Layer 5 of a small transformer language model trained on English Wikipedia (8 layers, counted from 0, width 128).
Take only the direct path to the model's output, skipping the later layers: a vector added to the residual stream pushes a token's score in proportion to its dot product with that token's output vector.

Output vectors of the tokens that the questions are about. A number n stands for (n - 500) times 0.0038.
" poster": 546 582 653 531 380 435 351 472 396 516 513 625 416 671 490 616 434 461 413 485 637 528 484 446 547 383 477 425 543 315 577 683 628 446 441 302 578 478 643 646 534 516 509 444 313 542 548 441 528 526 510 393 387 485 473 435 529 711 469 494 605 405 444 768 832 685 546 616 558 446 411 817 551 563 357 570 404 414 446 379 487 97 382 575 595 555 544 482 487 538 308 438 278 318 635 611 519 563 386 679 637 646 490 362 445 668 189 498 496 539 411 486 557 621 326 584 641 395 516 309 470 566 440 472 416 485 511 547
"aking": 522 386 635 563 461 444 553 386 415 507 451 671 352 492 505 529 640 367 405 556 322 510 599 454 491 652 486 297 590 439 591 584 552 550 518 318 488 484 663 706 624 574 438 450 352 387 423 584 437 570 447 426 381 588 397 435 569 437 564 428 656 411 527 608 600 583 483 577 509 619 526 470 428 381 523 286 348 578 604 477 609 202 604 510 548 620 433 466 593 455 442 396 357 425 474 675 466 505 500 619 690 619 467 517 571 548 418 490 591 523 436 576 571 436 472 451 581 351 431 476 543 495 498 620 362 574 500 458
"ibly": 420 512 565 364 529 506 379 296 503 573 410 406 529 779 473 546 534 477 566 552 613 462 531 352 683 468 479 324 623 572 391 467 554 426 459 407 469 469 865 706 590 513 565 596 397 516 392 412 407 616 370 361 345 685 410 440 591 659 578 580 474 378 496 772 634 644 565 469 667 692 363 412 639 401 624 268 397 361 455 501 629 170 512 706 471 538 391 519 332 442 492 321 112 571 567 564 687 454 466 500 757 421 598 570 497 469 399 516 295 558 617 580 615 549 295 484 517 305 509 509 626 349 535 466 451 800 400 392
"ici": 681 520 607 555 343 540 591 423 487 484 437 594 456 552 588 543 652 494 466 459 559 571 532 598 476 302 450 487 574 474 449 591 464 581 455 290 615 556 548 447 516 543 617 482 319 536 452 475 291 412 557 546 439 477 435 431 465 480 463 558 568 434 561 564 661 564 473 565 447 509 513 503 528 510 537 608 596 327 480 492 510 304 545 643 491 470 452 497 252 548 469 593 280 458 592 443 471 456 436 519 718 556 370 473 445 461 387 423 489 496 462 533 544 516 439 581 573 486 446 499 559 466 505 605 474 630 499 511
"andro": 586 664 609 332 430 366 543 317 633 594 398 460 625 573 469 576 488 544 475 395 542 411 454 483 514 394 429 450 501 516 461 406 833 525 207 417 404 525 816 599 615 755 506 445 260 503 341 534 563 412 437 416 366 413 302 462 470 471 532 523 620 302 676 578 654 520 563 451 683 619 533 619 395 530 491 456 583 456 685 495 551 250 577 577 497 761 443 499 319 495 390 460 99 334 645 601 477 517 468 539 809 502 431 295 477 485 433 593 430 583 500 626 452 620 431 605 476 413 454 461 667 454 363 660 423 559 554 542
"igned": 575 622 511 504 601 616 582 427 548 561 449 374 472 604 529 566 465 473 525 371 609 550 397 408 496 429 548 311 486 663 565 559 702 637 547 297 412 439 574 616 538 627 624 331 389 386 320 520 610 609 485 412 414 614 547 442 550 577 488 537 418 411 725 583 572 639 514 404 563 549 467 704 511 451 571 230 443 284 570 481 477 292 462 556 413 598 507 554 453 552 455 440 297 332 523 569 588 322 468 458 709 575 674 376 433 420 320 391 457 698 654 441 511 405 382 527 504 348 451 682 660 582 520 537 360 566 381 388
" Succeeded": 342 397 441 664 541 473 504 400 573 703 400 623 504 731 484 629 304 448 642 272 492 368 463 415 596 311 444 356 548 399 426 307 631 607 177 417 663 556 637 605 677 398 670 381 354 379 459 432 296 754 574 419 224 698 385 390 581 571 555 627 623 375 412 760 709 598 499 496 586 741 381 855 420 519 582 372 504 195 715 514 283 409 457 561 454 734 461 456 414 450 147 566 269 490 636 730 561 522 403 565 708 621 727 215 362 346 584 585 668 553 563 430 402 570 434 480 475 452 362 533 675 526 580 395 451 577 485 503
"ged": 612 587 358 465 269 531 534 393 322 477 476 586 461 663 457 562 528 418 513 611 763 409 516 498 551 399 506 461 442 563 393 461 700 557 517 446 511 436 596 530 469 580 586 404 412 539 390 565 388 404 469 401 511 687 526 476 557 639 452 609 404 321 529 552 676 623 508 364 756 605 385 529 507 505 588 356 362 353 461 431 539 209 573 597 322 612 396 529 358 650 542 458 233 583 603 544 485 446 401 618 658 568 618 268 499 548 472 558 427 648 375 497 585 426 311 605 603 454 464 612 739 429 651 580 407 657 312 374
"yles": 484 599 550 423 369 529 683 328 385 593 498 568 575 495 591 568 414 594 398 520 481 545 536 381 481 523 470 387 447 441 607 423 693 373 372 406 529 402 720 433 605 560 410 543 388 485 416 547 553 410 533 408 435 457 458 413 700 609 486 504 582 229 608 592 538 547 485 653 419 544 529 490 334 628 447 572 530 637 620 582 498 243 377 708 658 490 373 601 351 542 417 455 334 489 652 565 512 460 465 585 720 579 463 422 305 482 392 602 408 628 457 512 460 447 386 599 552 354 385 587 713 592 453 635 450 615 354 375
"://": 484 535 590 518 713 394 591 316 308 661 368 270 407 685 605 643 683 374 478 443 592 430 514 361 530 491 467 418 611 440 522 480 798 415 405 200 691 433 657 643 529 635 683 417 473 586 258 449 577 515 597 381 431 345 412 443 636 507 275 548 481 399 515 670 637 476 471 573 495 639 442 553 308 306 532 333 527 301 733 601 292 140 528 567 457 497 353 551 391 482 436 504 63 294 587 563 699 528 398 410 792 624 402 149 521 483 626 583 744 527 583 461 561 439 419 716 767 387 363 407 718 483 408 713 699 536 524 769
"elopment": 521 506 566 578 364 568 488 374 401 485 487 642 400 670 430 597 514 561 436 386 587 455 612 322 517 553 564 317 677 599 486 560 777 506 443 398 473 342 674 500 579 575 617 420 380 589 555 544 396 408 403 451 352 589 360 433 715 412 672 588 632 261 608 529 604 637 493 485 538 581 539 720 297 453 476 477 581 390 626 634 310 138 475 622 567 642 487 668 235 467 240 581 23 487 652 574 586 439 409 661 785 437 504 466 401 455 378 560 465 517 410 597 495 580 350 669 540 384 393 545 450 456 382 640 466 671 348 461
" producers": 529 697 547 532 421 544 542 439 541 502 484 437 355 502 648 622 517 417 491 466 474 591 508 416 473 506 500 382 533 520 579 415 536 417 392 521 553 444 717 574 584 543 516 502 376 474 554 408 543 582 565 465 394 534 400 443 628 694 527 417 625 247 594 578 584 558 499 514 627 555 467 549 334 376 492 451 497 523 535 497 479 132 489 700 440 507 496 500 328 537 388 560 301 520 585 683 440 398 395 508 578 674 441 514 405 507 409 557 463 641 460 482 489 584 371 601 636 384 443 495 660 399 432 522 403 607 425 497
" centuries": 674 541 515 471 497 579 477 342 265 428 423 508 675 656 430 657 405 438 386 328 549 551 593 452 651 540 585 363 470 457 519 543 421 623 385 531 588 511 751 543 608 463 396 465 311 502 453 732 430 565 512 462 493 456 549 471 635 620 470 601 590 375 495 586 753 540 553 369 657 606 445 376 376 486 575 531 574 558 585 461 458 65 507 633 457 442 510 439 439 493 358 390 246 564 664 649 529 508 378 527 633 622 699 358 331 375 499 498 433 641 460 463 405 469 279 498 641 385 360 573 532 541 607 639 295 620 417 464

Output weights of attention head 2. The head adds the sum of these rows, row i times number i of z. A number n stands for (n - 500) times 0.00071.
o0: 657 569 402 288 358 481 654 569 392 549 761 409 591 544 509 674 622 237 471 363 681 645 584 588 399 586 588 783 280 539 769 307 394 560 330 772 474 289 591 623 588 492 466 568 527 356 514 389 634 525 547 383 209 343 455 430 421 840 502 356 745 363 746 593 334 679 543 511 37 493 356 304 272 419 719 533 272 484 530 836 506 515 501 641 488 354 339 442 446 486 593 371 392 683 448 472 651 298 323 389 547 391 687 482 728 438 273 684 406 566 397 266 761 300 640 518 594 415 749 493 457 374 417 610 620 525 526 558
o1: 778 497 534 754 616 384 450 567 381 427 541 513 762 722 420 817 602 891 367 439 335 540 338 396 730 431 381 452 527 342 383 274 97 644 547 513 554 458 601 648 526 323 343 417 435 270 408 445 390 620 475 361 487 378 682 204 353 506 379 529 407 642 439 452 486 379 410 458 469 595 506 508 389 471 737 838 553 618 372 536 619 628 442 640 499 462 136 391 529 433 422 394 606 669 711 379 452 601 690 424 658 655 466 479 451 417 588 527 507 684 393 500 473 214 372 659 446 555 531 650 469 688 518 616 334 274 271 610
o2: 722 483 476 662 516 515 805 684 588 544 590 654 461 514 634 567 380 616 548 340 645 483 447 503 527 358 377 510 473 589 389 505 530 588 632 634 401 416 241 490 523 535 683 531 514 649 441 459 520 625 188 458 387 670 540 276 489 506 474 497 600 405 670 336 684 581 398 439 548 597 346 596 540 257 519 690 442 332 486 535 86 579 160 229 577 775 229 402 592 502 567 509 562 612 420 604 427 517 694 730 401 343 611 326 376 527 554 520 423 553 535 459 693 675 501 786 334 398 322 397 452 514 430 308 550 304 414 374
o3: 381 636 595 468 532 760 652 636 584 428 433 465 715 383 626 452 702 562 591 384 461 577 321 395 498 486 490 637 474 521 526 382 465 476 596 624 475 523 594 325 555 299 470 419 650 634 583 462 409 320 423 484 449 221 289 588 613 421 467 532 556 714 572 449 473 568 543 476 487 389 738 504 475 476 614 830 753 659 390 610 325 420 433 394 592 146 818 337 369 475 463 556 583 258 767 490 431 491 504 527 756 561 563 407 334 292 345 465 600 340 557 461 340 389 478 337 495 758 517 273 346 561 474 384 652 417 614 549
o4: 476 903 358 699 344 659 522 417 359 611 347 503 525 521 351 216 436 516 328 345 366 379 453 646 303 687 575 405 413 431 625 451 366 336 484 577 583 324 677 489 499 495 371 549 558 532 630 538 583 425 361 341 258 546 549 895 482 516 513 495 621 414 692 435 390 350 467 548 385 498 454 445 328 466 515 408 472 491 560 621 452 633 514 657 460 522 454 537 467 438 439 748 410 677 317 598 514 310 648 485 360 658 526 690 682 418 410 436 596 578 577 776 492 620 430 516 548 623 545 388 668 468 526 485 461 395 448 579
o5: 634 698 526 521 480 363 673 616 343 530 695 583 548 717 443 387 631 495 427 481 312 403 622 585 357 669 588 575 297 77 684 257 395 382 595 334 488 403 560 547 439 303 469 566 569 366 556 43 605 448 742 425 470 484 653 419 739 644 575 326 496 487 545 574 458 504 534 474 218 323 507 329 192 605 739 558 509 474 322 646 663 491 502 711 462 371 469 575 364 364 417 571 555 698 599 522 439 504 398 295 441 774 295 556 638 435 460 346 584 609 541 457 569 346 533 436 498 329 532 873 614 340 474 789 525 596 427 591
o6: 551 498 431 542 487 233 371 317 627 471 471 421 763 680 562 615 697 461 313 642 429 678 464 417 425 552 307 389 387 283 567 298 761 610 747 521 363 406 336 601 451 561 496 402 453 383 180 503 395 554 400 381 693 580 476 757 303 618 426 591 402 977 407 460 421 224 747 719 786 472 454 409 586 424 444 505 430 212 374 245 429 893 505 553 223 748 641 535 469 343 605 384 465 298 915 542 629 754 310 415 551 755 364 595 751 302 434 511 549 383 681 554 606 255 788 419 466 684 511 551 494 494 613 609 508 298 520 354
o7: 610 402 673 739 431 443 672 549 743 621 431 597 450 480 672 209 410 571 766 456 573 386 435 521 469 304 693 306 560 460 285 666 538 561 607 482 500 679 430 480 467 463 543 482 500 718 642 344 440 564 419 497 453 344 441 653 568 359 631 324 244 531 524 398 519 488 406 412 452 433 553 597 643 584 329 730 469 499 652 543 294 451 311 627 686 710 578 462 432 526 463 598 695 252 519 379 392 453 482 698 498 422 368 231 360 614 488 362 582 462 608 391 595 630 416 574 246 716 408 326 399 489 316 528 664 558 621 488
o8: 619 429 357 252 546 416 465 504 650 514 476 386 529 562 491 366 404 483 888 528 743 399 487 499 532 768 401 799 505 451 407 474 430 386 396 657 574 566 733 194 632 625 713 475 504 431 499 603 638 653 572 452 601 465 538 441 441 500 291 305 310 548 567 576 539 626 685 561 581 582 536 550 757 600 591 338 430 468 429 440 580 378 354 543 485 529 463 396 395 289 419 446 459 537 210 637 300 454 486 650 398 364 506 536 333 512 682 569 281 459 296 272 531 768 505 569 531 428 442 428 430 376 286 475 762 561 608 387
o9: 419 625 478 641 288 406 708 216 584 493 508 634 499 260 625 598 581 554 624 352 162 476 358 583 371 369 245 463 392 515 508 641 789 593 492 535 662 350 432 367 522 535 752 466 475 562 401 487 688 452 395 399 465 591 587 345 613 430 525 491 736 291 498 617 714 595 605 541 605 654 355 555 381 389 388 455 577 451 455 300 317 502 334 338 331 534 599 555 525 499 543 402 587 412 462 538 567 384 691 646 522 725 462 376 442 531 561 560 640 548 658 630 639 591 512 289 423 512 440 411 501 612 473 380 560 634 619 422
o10: 497 483 593 508 528 516 377 329 392 520 549 448 542 493 377 665 580 571 332 539 443 547 513 532 490 568 302 490 567 859 453 494 295 743 228 622 500 624 531 508 564 478 655 486 624 336 404 638 509 467 115 572 275 800 643 380 484 449 648 609 589 330 506 645 341 541 766 471 596 699 575 489 667 454 327 313 435 493 677 588 653 403 665 157 464 197 487 395 531 633 453 342 388 495 370 526 568 594 709 545 497 445 657 477 354 509 638 515 525 317 348 705 337 367 258 410 758 454 669 325 376 581 543 432 428 539 633 530
o11: 427 402 419 520 490 290 426 769 730 375 684 455 702 533 395 649 390 459 401 507 655 700 519 359 451 231 485 399 738 431 221 471 626 441 546 305 349 636 449 586 327 579 406 614 573 477 500 612 497 581 345 505 536 512 411 309 549 336 322 646 353 688 431 516 422 312 819 731 633 528 682 381 646 626 395 462 430 503 272 231 490 531 535 426 531 508 727 604 416 512 468 567 653 393 430 427 421 835 416 518 779 597 521 580 571 288 594 559 377 648 527 371 547 557 640 434 464 649 491 378 667 560 552 517 319 360 620 294
o12: 311 317 449 592 493 405 601 371 499 520 446 643 433 483 501 411 671 617 649 469 664 495 585 676 600 493 650 608 558 468 540 662 732 397 762 536 499 735 395 500 188 488 375 632 687 582 622 485 479 524 497 484 367 769 364 582 434 347 565 311 331 463 541 376 465 608 449 451 407 207 489 447 362 556 555 429 650 529 352 529 561 285 332 673 557 469 668 719 585 521 432 667 560 420 322 437 408 539 475 735 363 465 643 572 606 536 397 274 491 487 238 487 650 636 495 396 491 564 599 439 562 322 213 507 540 600 450 549
o13: 319 593 522 512 415 483 605 423 465 491 263 690 358 482 571 185 494 588 532 581 499 364 437 726 608 751 228 509 344 352 687 416 511 502 522 479 589 419 463 547 577 461 616 444 501 479 554 209 687 542 573 721 573 499 582 768 477 762 487 455 695 356 452 479 663 604 82 395 557 394 165 619 494 407 524 710 739 524 552 427 534 587 284 478 293 632 616 449 520 524 305 418 437 521 499 567 551 419 515 358 154 562 433 577 359 518 713 416 619 479 727 532 458 667 515 599 587 498 328 612 699 446 464 334 533 667 385 456
o14: 155 515 511 445 379 408 407 487 500 434 622 722 464 317 593 609 550 564 588 533 536 688 586 619 457 484 472 466 655 764 381 792 398 315 322 418 98 542 337 424 371 684 382 403 532 349 271 385 581 545 525 380 524 476 473 337 512 386 463 375 527 650 474 581 288 476 426 610 506 765 549 352 312 606 350 307 546 643 502 572 511 289 799 502 602 644 431 627 470 658 448 745 574 602 502 626 486 538 625 618 508 502 451 562 496 842 564 342 340 764 401 474 536 608 485 720 398 583 605 570 548 462 437 497 372 362 356 411
o15: 521 272 712 687 493 411 343 534 599 606 348 475 338 453 543 253 469 519 533 524 604 434 283 542 574 485 574 474 595 615 329 494 642 521 617 616 577 639 561 641 663 552 464 442 549 649 494 421 549 554 252 536 438 527 484 783 321 424 481 304 169 669 376 494 482 541 263 283 445 470 651 726 755 474 279 721 523 572 585 533 440 530 586 437 655 510 492 351 584 689 376 572 484 241 606 519 530 566 563 634 339 379 473 407 434 575 595 340 565 418 524 583 546 496 424 622 356 591 588 336 356 656 471 446 616 443 680 377
o16: 460 358 412 410 477 497 515 443 262 543 606 401 397 541 528 329 352 518 616 423 606 399 705 585 499 564 538 484 416 369 482 602 577 88 540 370 546 425 697 527 420 489 464 473 540 583 471 403 630 558 802 567 757 383 531 496 724 695 364 380 281 545 524 666 663 548 99 439 441 429 312 378 298 528 655 208 542 624 444 647 519 487 582 789 562 621 558 561 438 408 544 487 450 656 423 302 511 453 310 519 475 573 520 537 568 643 668 437 287 682 570 73 628 551 554 586 569 333 461 631 641 507 440 671 669 576 461 450
o17: 434 715 549 552 429 389 673 465 705 502 358 604 327 587 619 435 467 425 785 487 370 260 454 686 425 510 463 547 503 318 586 585 398 660 434 376 433 681 448 420 721 369 601 589 502 306 649 294 452 497 420 437 502 201 595 470 563 473 718 403 654 214 378 419 307 662 429 400 599 564 648 641 530 707 469 648 659 292 568 528 755 330 575 690 343 606 556 675 481 429 204 683 479 475 506 490 457 517 609 472 356 624 250 379 483 423 567 322 490 455 495 454 575 474 348 560 356 473 486 341 680 322 451 856 514 719 546 618
o18: 590 572 357 697 297 416 453 435 286 427 675 362 609 492 518 803 511 524 406 373 334 521 328 489 356 479 502 403 323 576 582 449 359 603 269 575 606 472 798 684 408 410 486 483 507 395 472 613 680 427 504 281 337 429 649 172 612 583 484 482 504 511 603 673 585 363 682 377 258 576 403 406 240 466 540 421 421 591 618 706 545 595 541 490 515 409 224 500 504 546 474 553 547 740 453 432 544 218 568 387 843 767 453 493 561 369 574 573 474 752 606 281 495 412 422 498 651 601 616 490 645 665 433 582 409 414 510 439
o19: 343 672 471 592 423 786 559 408 548 397 498 739 631 306 577 525 547 785 635 439 267 207 378 509 644 554 288 541 686 606 474 604 402 644 368 376 590 431 387 311 362 488 522 567 513 572 619 485 621 567 333 529 628 527 482 153 748 260 513 468 549 130 534 414 361 423 631 578 586 668 645 633 464 500 409 573 664 740 499 370 457 407 383 425 625 257 477 378 352 557 415 523 560 522 494 521 370 555 651 779 506 499 472 322 234 564 616 556 449 402 531 638 302 668 460 516 427 522 329 291 582 659 459 231 594 603 531 494
o20: 658 387 677 660 506 511 371 458 688 530 444 441 465 440 611 756 527 645 638 480 296 670 489 569 450 247 411 503 505 626 434 565 623 670 709 440 410 560 167 538 474 538 579 319 386 442 366 447 463 599 413 422 648 771 784 273 311 423 568 390 372 684 459 594 609 484 412 500 726 477 487 605 663 517 517 416 439 311 437 434 622 535 736 365 304 570 402 460 697 445 578 486 596 329 832 506 567 544 654 556 601 441 328 437 531 721 409 431 441 636 390 582 341 456 346 409 227 432 414 597 195 416 457 494 582 393 415 544
o21: 857 325 705 446 609 622 556 340 421 543 767 492 477 636 570 594 602 578 417 543 417 417 591 508 602 411 535 298 496 499 540 379 289 484 588 509 465 521 509 664 392 354 431 373 421 474 521 418 312 607 473 396 624 601 555 453 714 642 670 389 264 698 558 527 546 419 577 383 410 507 514 381 546 509 442 637 478 311 486 779 430 643 479 425 569 481 313 331 501 675 586 255 517 570 740 335 622 621 290 494 456 468 402 288 447 754 659 278 490 379 676 321 429 180 531 582 469 452 505 520 251 626 598 435 452 568 479 598
o22: 544 360 396 627 417 326 457 386 471 490 530 551 590 434 689 556 556 541 497 561 324 378 572 403 483 475 699 466 431 345 699 561 763 389 631 434 565 215 432 591 273 558 317 498 386 505 355 406 525 519 687 154 731 305 451 531 334 465 487 455 425 702 389 506 588 398 452 522 510 541 405 583 294 460 578 570 463 446 341 484 534 653 612 743 523 718 448 772 601 446 469 523 411 479 832 547 709 479 334 616 401 690 386 393 676 457 440 474 378 708 615 527 779 469 723 540 272 348 540 639 589 538 561 522 474 438 551 252
o23: 696 687 500 485 538 536 548 682 515 592 365 384 538 681 484 361 332 299 458 407 554 438 445 515 374 501 525 542 224 161 644 161 465 477 533 611 566 421 781 490 766 363 566 437 414 510 638 415 423 428 550 491 569 230 488 754 537 682 471 600 521 484 505 349 702 493 470 614 522 428 385 462 479 535 722 589 388 438 463 567 518 682 349 792 401 589 653 384 433 258 553 458 449 541 564 464 373 459 462 247 470 653 350 513 638 154 424 526 595 491 648 337 426 383 495 470 522 566 461 566 620 471 570 814 579 501 464 594
o24: 549 476 620 762 470 380 699 408 506 610 704 759 513 449 523 318 678 556 451 533 257 290 593 416 655 591 601 480 703 377 373 455 439 419 484 492 522 403 635 390 505 253 241 638 347 650 656 354 542 465 663 305 516 284 495 483 772 308 517 428 521 381 490 512 404 514 371 488 255 431 732 531 258 521 475 806 582 775 409 609 422 414 598 568 748 369 324 610 303 628 464 538 541 699 617 537 323 490 593 651 336 505 469 251 330 625 592 543 592 348 621 826 762 449 449 623 382 173 551 524 352 435 533 404 418 539 589 441
o25: 492 269 227 307 574 448 422 368 393 384 552 352 492 540 493 597 625 524 466 693 592 430 586 487 672 735 677 711 594 494 749 419 537 370 482 482 579 444 616 596 442 489 340 668 414 300 446 711 503 404 625 376 514 599 442 492 287 523 366 466 503 561 397 441 426 631 234 308 519 334 513 550 362 507 601 367 743 470 475 581 759 349 606 597 440 429 454 630 717 521 342 390 315 515 468 445 756 577 456 697 354 468 604 567 532 424 594 445 330 472 320 445 675 477 641 499 703 244 633 494 595 461 540 525 567 609 533 445
o26: 648 497 497 466 480 519 548 455 550 509 568 385 579 551 380 550 563 437 351 421 373 662 700 520 387 282 581 497 376 356 634 348 430 309 590 409 448 515 722 606 441 430 311 606 519 332 573 412 366 545 570 308 549 407 600 561 682 622 493 653 356 696 521 565 622 423 477 594 460 394 559 279 378 627 540 517 456 422 271 548 453 525 629 630 438 375 624 557 370 566 593 471 532 614 508 484 614 652 392 234 668 701 440 621 669 271 544 412 552 564 678 391 328 420 387 348 446 670 578 580 491 451 545 617 304 562 480 666
o27: 540 475 428 575 399 297 409 691 722 544 410 424 658 473 415 188 567 356 308 587 737 720 384 792 360 715 298 698 547 595 559 186 433 510 346 698 435 432 794 568 680 530 495 634 430 289 501 437 682 509 219 345 298 572 511 885 309 533 253 500 423 863 573 569 405 448 404 631 557 546 288 371 658 436 283 463 544 479 417 530 379 586 560 444 395 437 572 205 338 598 387 478 468 365 364 812 518 652 591 368 486 437 485 684 529 303 719 441 524 419 530 592 524 732 396 557 626 649 738 344 418 376 405 506 621 345 682 410
o28: 568 694 598 497 542 511 464 456 383 657 535 556 384 393 400 634 359 436 588 592 419 280 539 581 517 492 366 371 381 732 615 488 524 594 383 502 539 457 454 474 587 443 724 393 533 650 534 510 424 366 309 569 644 783 722 263 704 455 754 553 434 185 569 483 752 550 570 580 574 481 572 519 501 430 598 185 387 399 618 459 486 343 532 369 401 514 431 414 609 586 660 516 348 618 455 630 336 406 663 605 325 598 392 293 486 617 447 482 599 393 564 620 415 725 304 346 644 261 340 646 317 489 567 405 507 526 405 619
o29: 694 497 534 498 500 499 414 430 396 573 602 261 534 649 575 371 412 535 667 373 509 393 767 524 421 263 574 304 417 475 363 820 636 293 606 277 430 494 530 300 433 732 583 609 380 575 383 508 392 481 550 387 555 532 527 638 580 365 574 501 270 458 390 591 802 473 333 615 562 492 504 567 489 709 335 93 371 342 312 435 393 365 664 580 564 644 689 548 416 420 772 461 445 340 604 408 748 709 339 927 385 568 419 437 609 462 410 375 482 552 681 459 510 668 587 352 522 598 384 334 524 663 449 751 709 416 682 497
o30: 437 420 625 532 624 575 451 516 486 582 634 644 241 356 471 463 408 307 439 521 475 416 314 712 441 541 505 602 539 506 450 419 614 332 536 613 525 480 592 616 557 367 531 480 493 742 641 409 546 520 295 459 524 697 501 475 554 552 470 419 380 733 543 552 447 708 497 334 498 488 636 475 549 447 364 624 411 370 453 805 409 664 576 282 510 379 569 295 667 696 322 535 352 465 604 519 480 564 552 439 329 509 482 381 460 631 775 311 418 474 663 417 514 381 496 614 544 145 554 553 400 521 722 308 462 639 684 368
o31: 422 443 355 395 493 341 637 319 426 454 772 468 570 533 497 645 497 382 369 391 303 493 675 498 376 609 340 395 570 447 525 587 385 467 303 614 429 351 421 650 385 532 644 641 603 476 235 490 474 525 390 484 630 504 549 420 909 633 454 507 661 702 478 571 404 388 894 427 676 681 431 260 221 398 319 125 564 335 561 591 360 632 578 368 341 537 399 598 536 510 661 447 299 597 415 563 799 628 313 419 647 675 436 582 538 660 583 456 526 486 765 370 827 463 558 505 585 391 447 496 699 489 507 523 480 536 499 358

Each question shows a token from some text and the vector z that the head gathered there. A number n stands for (n - 500) times 0.0059.

" to": 529 533 541 466 434 421 580 418 560 626 470 547 464 470 411 454 430 390 635 499 584 410 583 411 487 591 471 566 480 444 396 588
Which of these tokens does it push up most? "igned"

" was": 505 463 590 406 479 481 515 599 524 522 443 491 549 552 475 557 522 540 408 402 482 527 561 510 468 470 482 421 446 614 483 446
Which of these tokens does it push up most? " poster"

"15": 578 546 365 617 659 546 399 459 466 458 470 409 572 388 478 450 510 488 603 700 376 516 503 506 644 593 555 438 589 373 588 510
Which of these tokens does it push down most? "igned"

"own": 473 541 457 496 597 528 552 468 533 546 491 323 463 573 381 432 561 498 559 502 458 576 510 593 490 464 538 444 549 518 521 591
Which of these tokens does it push down most? " poster"

" in": 531 453 234 547 552 500 416 337 628 514 687 503 399 440 535 407 447 500 715 601 397 473 406 398 515 595 647 624 513 499 463 590
Which of these tokens does it push up most? " centuries"

"rib": 138 379 684 522 261 92 414 758 612 503 506 705 556 315 726 663 361 532 198 682 664 413 438 179 456 441 290 461 523 752 381 293
Which two tokens does it push up most, strongest first? " poster", "elopment"

" took": 420 540 492 430 507 538 504 498 647 488 396 597 620 425 546 467 643 546 602 484 578 424 517 509 436 527 529 499 553 490 549 517
Which three tokens does it push up most, strongest first? "ged", "ibly", "igned"

"==": 501 490 410 431 617 531 436 499 418 541 637 379 525 553 496 505 391 560 577 559 508 469 409 436 478 464 443 412 643 517 435 462
Which two tokens does it push up most, strongest first? "elopment", "aking"

"aper": 624 553 487 492 460 539 470 462 457 492 486 489 459 417 534 412 602 528 529 521 510 575 549 478 646 477 572 437 521 508 472 551
Which three tokens does it push up most, strongest first? "yles", " centuries", "://"

" ending": 494 609 468 538 588 569 479 452 483 477 453 468 544 543 542 484 536 584 529 624 478 456 504 487 608 520 497 524 490 414 497 497
Which of these tokens does it push down most? "igned"

"i": 513 486 530 568 453 571 537 579 538 474 438 548 482 493 532 537 478 607 467 511 550 507 425 521 551 383 529 536 530 503 503 419
Which two tokens does it push up most, strongest first? "ici", " poster"

"are": 519 576 603 512 557 504 608 499 538 546 309 457 471 480 485 445 668 544 530 532 529 493 683 624 553 507 436 375 557 638 512 504
Which three tokens does it push up most, strongest first? "://", "yles", "ged"

" New": 564 756 522 501 501 649 425 422 508 388 465 405 549 488 553 313 565 482 568 580 482 555 481 471 618 512 445 280 457 347 405 399
Which of these tokens does it push down most? "andro"

" His": 385 483 335 521 558 440 395 551 481 582 528 529 479 406 475 617 496 616 593 652 498 304 542 478 572 483 385 392 618 524 469 379
Which of these tokens does it push down most? "ibly"

"ch": 538 459 613 436 505 551 464 555 486 546 550 425 537 618 512 574 488 600 425 435 456 575 518 487 609 495 469 457 527 522 601 472
Which of these tokens does it push up most? "elopment"

" with": 589 514 425 547 509 561 417 476 515 461 495 543 592 476 555 451 570 521 509 515 424 422 417 515 531 502 515 506 477 490 425 474
Which three tokens does it push up most, strongest first? "yles", " producers", " centuries"

" decade": 417 566 469 496 427 431 621 462 391 492 524 671 363 437 380 491 344 443 544 560 356 595 453 529 516 349 606 393 548 573 465 513
Which three tokens does it push up most, strongest first? " centuries", " Succeeded", "ici"

" and": 488 504 453 501 424 436 564 480 439 501 530 556 463 463 559 509 501 484 476 492 537 502 515 450 490 500 509 485 506 606 408 496
Which of these tokens does it push down most? " producers"

" circum": 610 389 561 539 554 438 486 469 556 601 489 393 584 595 476 540 461 549 453 469 381 381 511 497 567 585 420 568 445 447 530 493
Which of these tokens does it push down most? " centuries"

" ter": 164 391 675 524 276 112 417 745 609 498 505 690 551 327 712 659 366 532 220 675 651 419 439 197 464 447 297 468 523 730 390 302
Which three tokens does it push up most, strongest first? " poster", "elopment", "andro"

" that": 526 584 473 582 488 499 555 438 500 443 436 474 416 440 414 424 429 353 491 532 494 598 495 528 544 414 559 404 498 401 470 393
Which three tokens does it push up most, strongest first? " centuries", "yles", "ici"

" the": 615 526 505 574 532 486 457 437 557 421 646 489 427 448 488 500 483 355 585 511 480 610 354 490 480 464 563 613 525 315 634 607
Which three tokens does it push up most, strongest first? " centuries", "ibly", " producers"

" a": 411 452 595 483 454 431 396 571 596 454 433 524 618 389 521 479 470 515 395 470 489 336 483 440 541 555 356 410 494 476 407 429
Which of these tokens does it push up most? "elopment"

" place": 567 554 554 563 512 464 459 528 507 467 434 500 506 397 520 476 495 461 531 611 472 534 522 466 584 479 482 462 458 421 502 584
Which three tokens does it push up most, strongest first? "yles", "elopment", " centuries"

" until": 566 472 462 544 564 341 550 422 406 479 571 599 446 378 441 453 416 416 536 501 364 449 437 508 424 541 517 499 479 479 477 617
Which of these tokens does it push down most? " poster"

"'s": 492 575 502 591 552 415 572 495 358 511 550 608 374 356 423 477 427 405 556 548 475 474 503 519 475 390 468 423 459 541 417 549
Which of these tokens does it push up most? " centuries"

"'": 486 438 530 487 584 524 486 564 432 538 524 422 579 582 479 581 458 560 412 441 499 497 489 471 517 437 468 407 537 523 566 490
Which of these tokens does it push up most? "elopment"

"78": 552 466 549 495 546 514 524 480 425 504 481 445 461 535 489 515 474 489 414 439 424 581 550 539 597 494 517 421 456 492 608 488
Which of these tokens does it push up most? "yles"

" sh": 456 625 534 521 547 490 480 550 474 475 488 511 439 484 490 539 534 479 558 509 523 473 448 560 517 387 507 525 478 492 519 499
Which of these tokens does it push down most? "ibly"

"a": 497 585 514 534 488 543 599 528 534 475 309 512 479 445 472 470 609 504 472 501 546 494 615 624 543 458 520 421 550 647 445 414
Which of these tokens does it push down most? "aking"

" sixth": 521 590 365 554 471 555 519 454 635 455 582 446 575 309 498 405 433 467 430 552 523 524 433 391 577 489 473 402 480 420 339 495
Which of these tokens does it push down most? " Succeeded"

" promot": 562 472 481 509 531 495 456 475 541 454 408 553 549 542 490 414 483 527 532 569 460 439 545 492 465 574 508 560 465 335 491 497
Which three tokens does it push up most, strongest first? " producers", "yles", " centuries"

" down": 432 486 447 566 628 389 554 498 307 552 547 646 415 368 355 488 442 423 542 568 435 363 551 532 471 422 439 396 511 599 409 571
Which of these tokens does it push up most? "andro"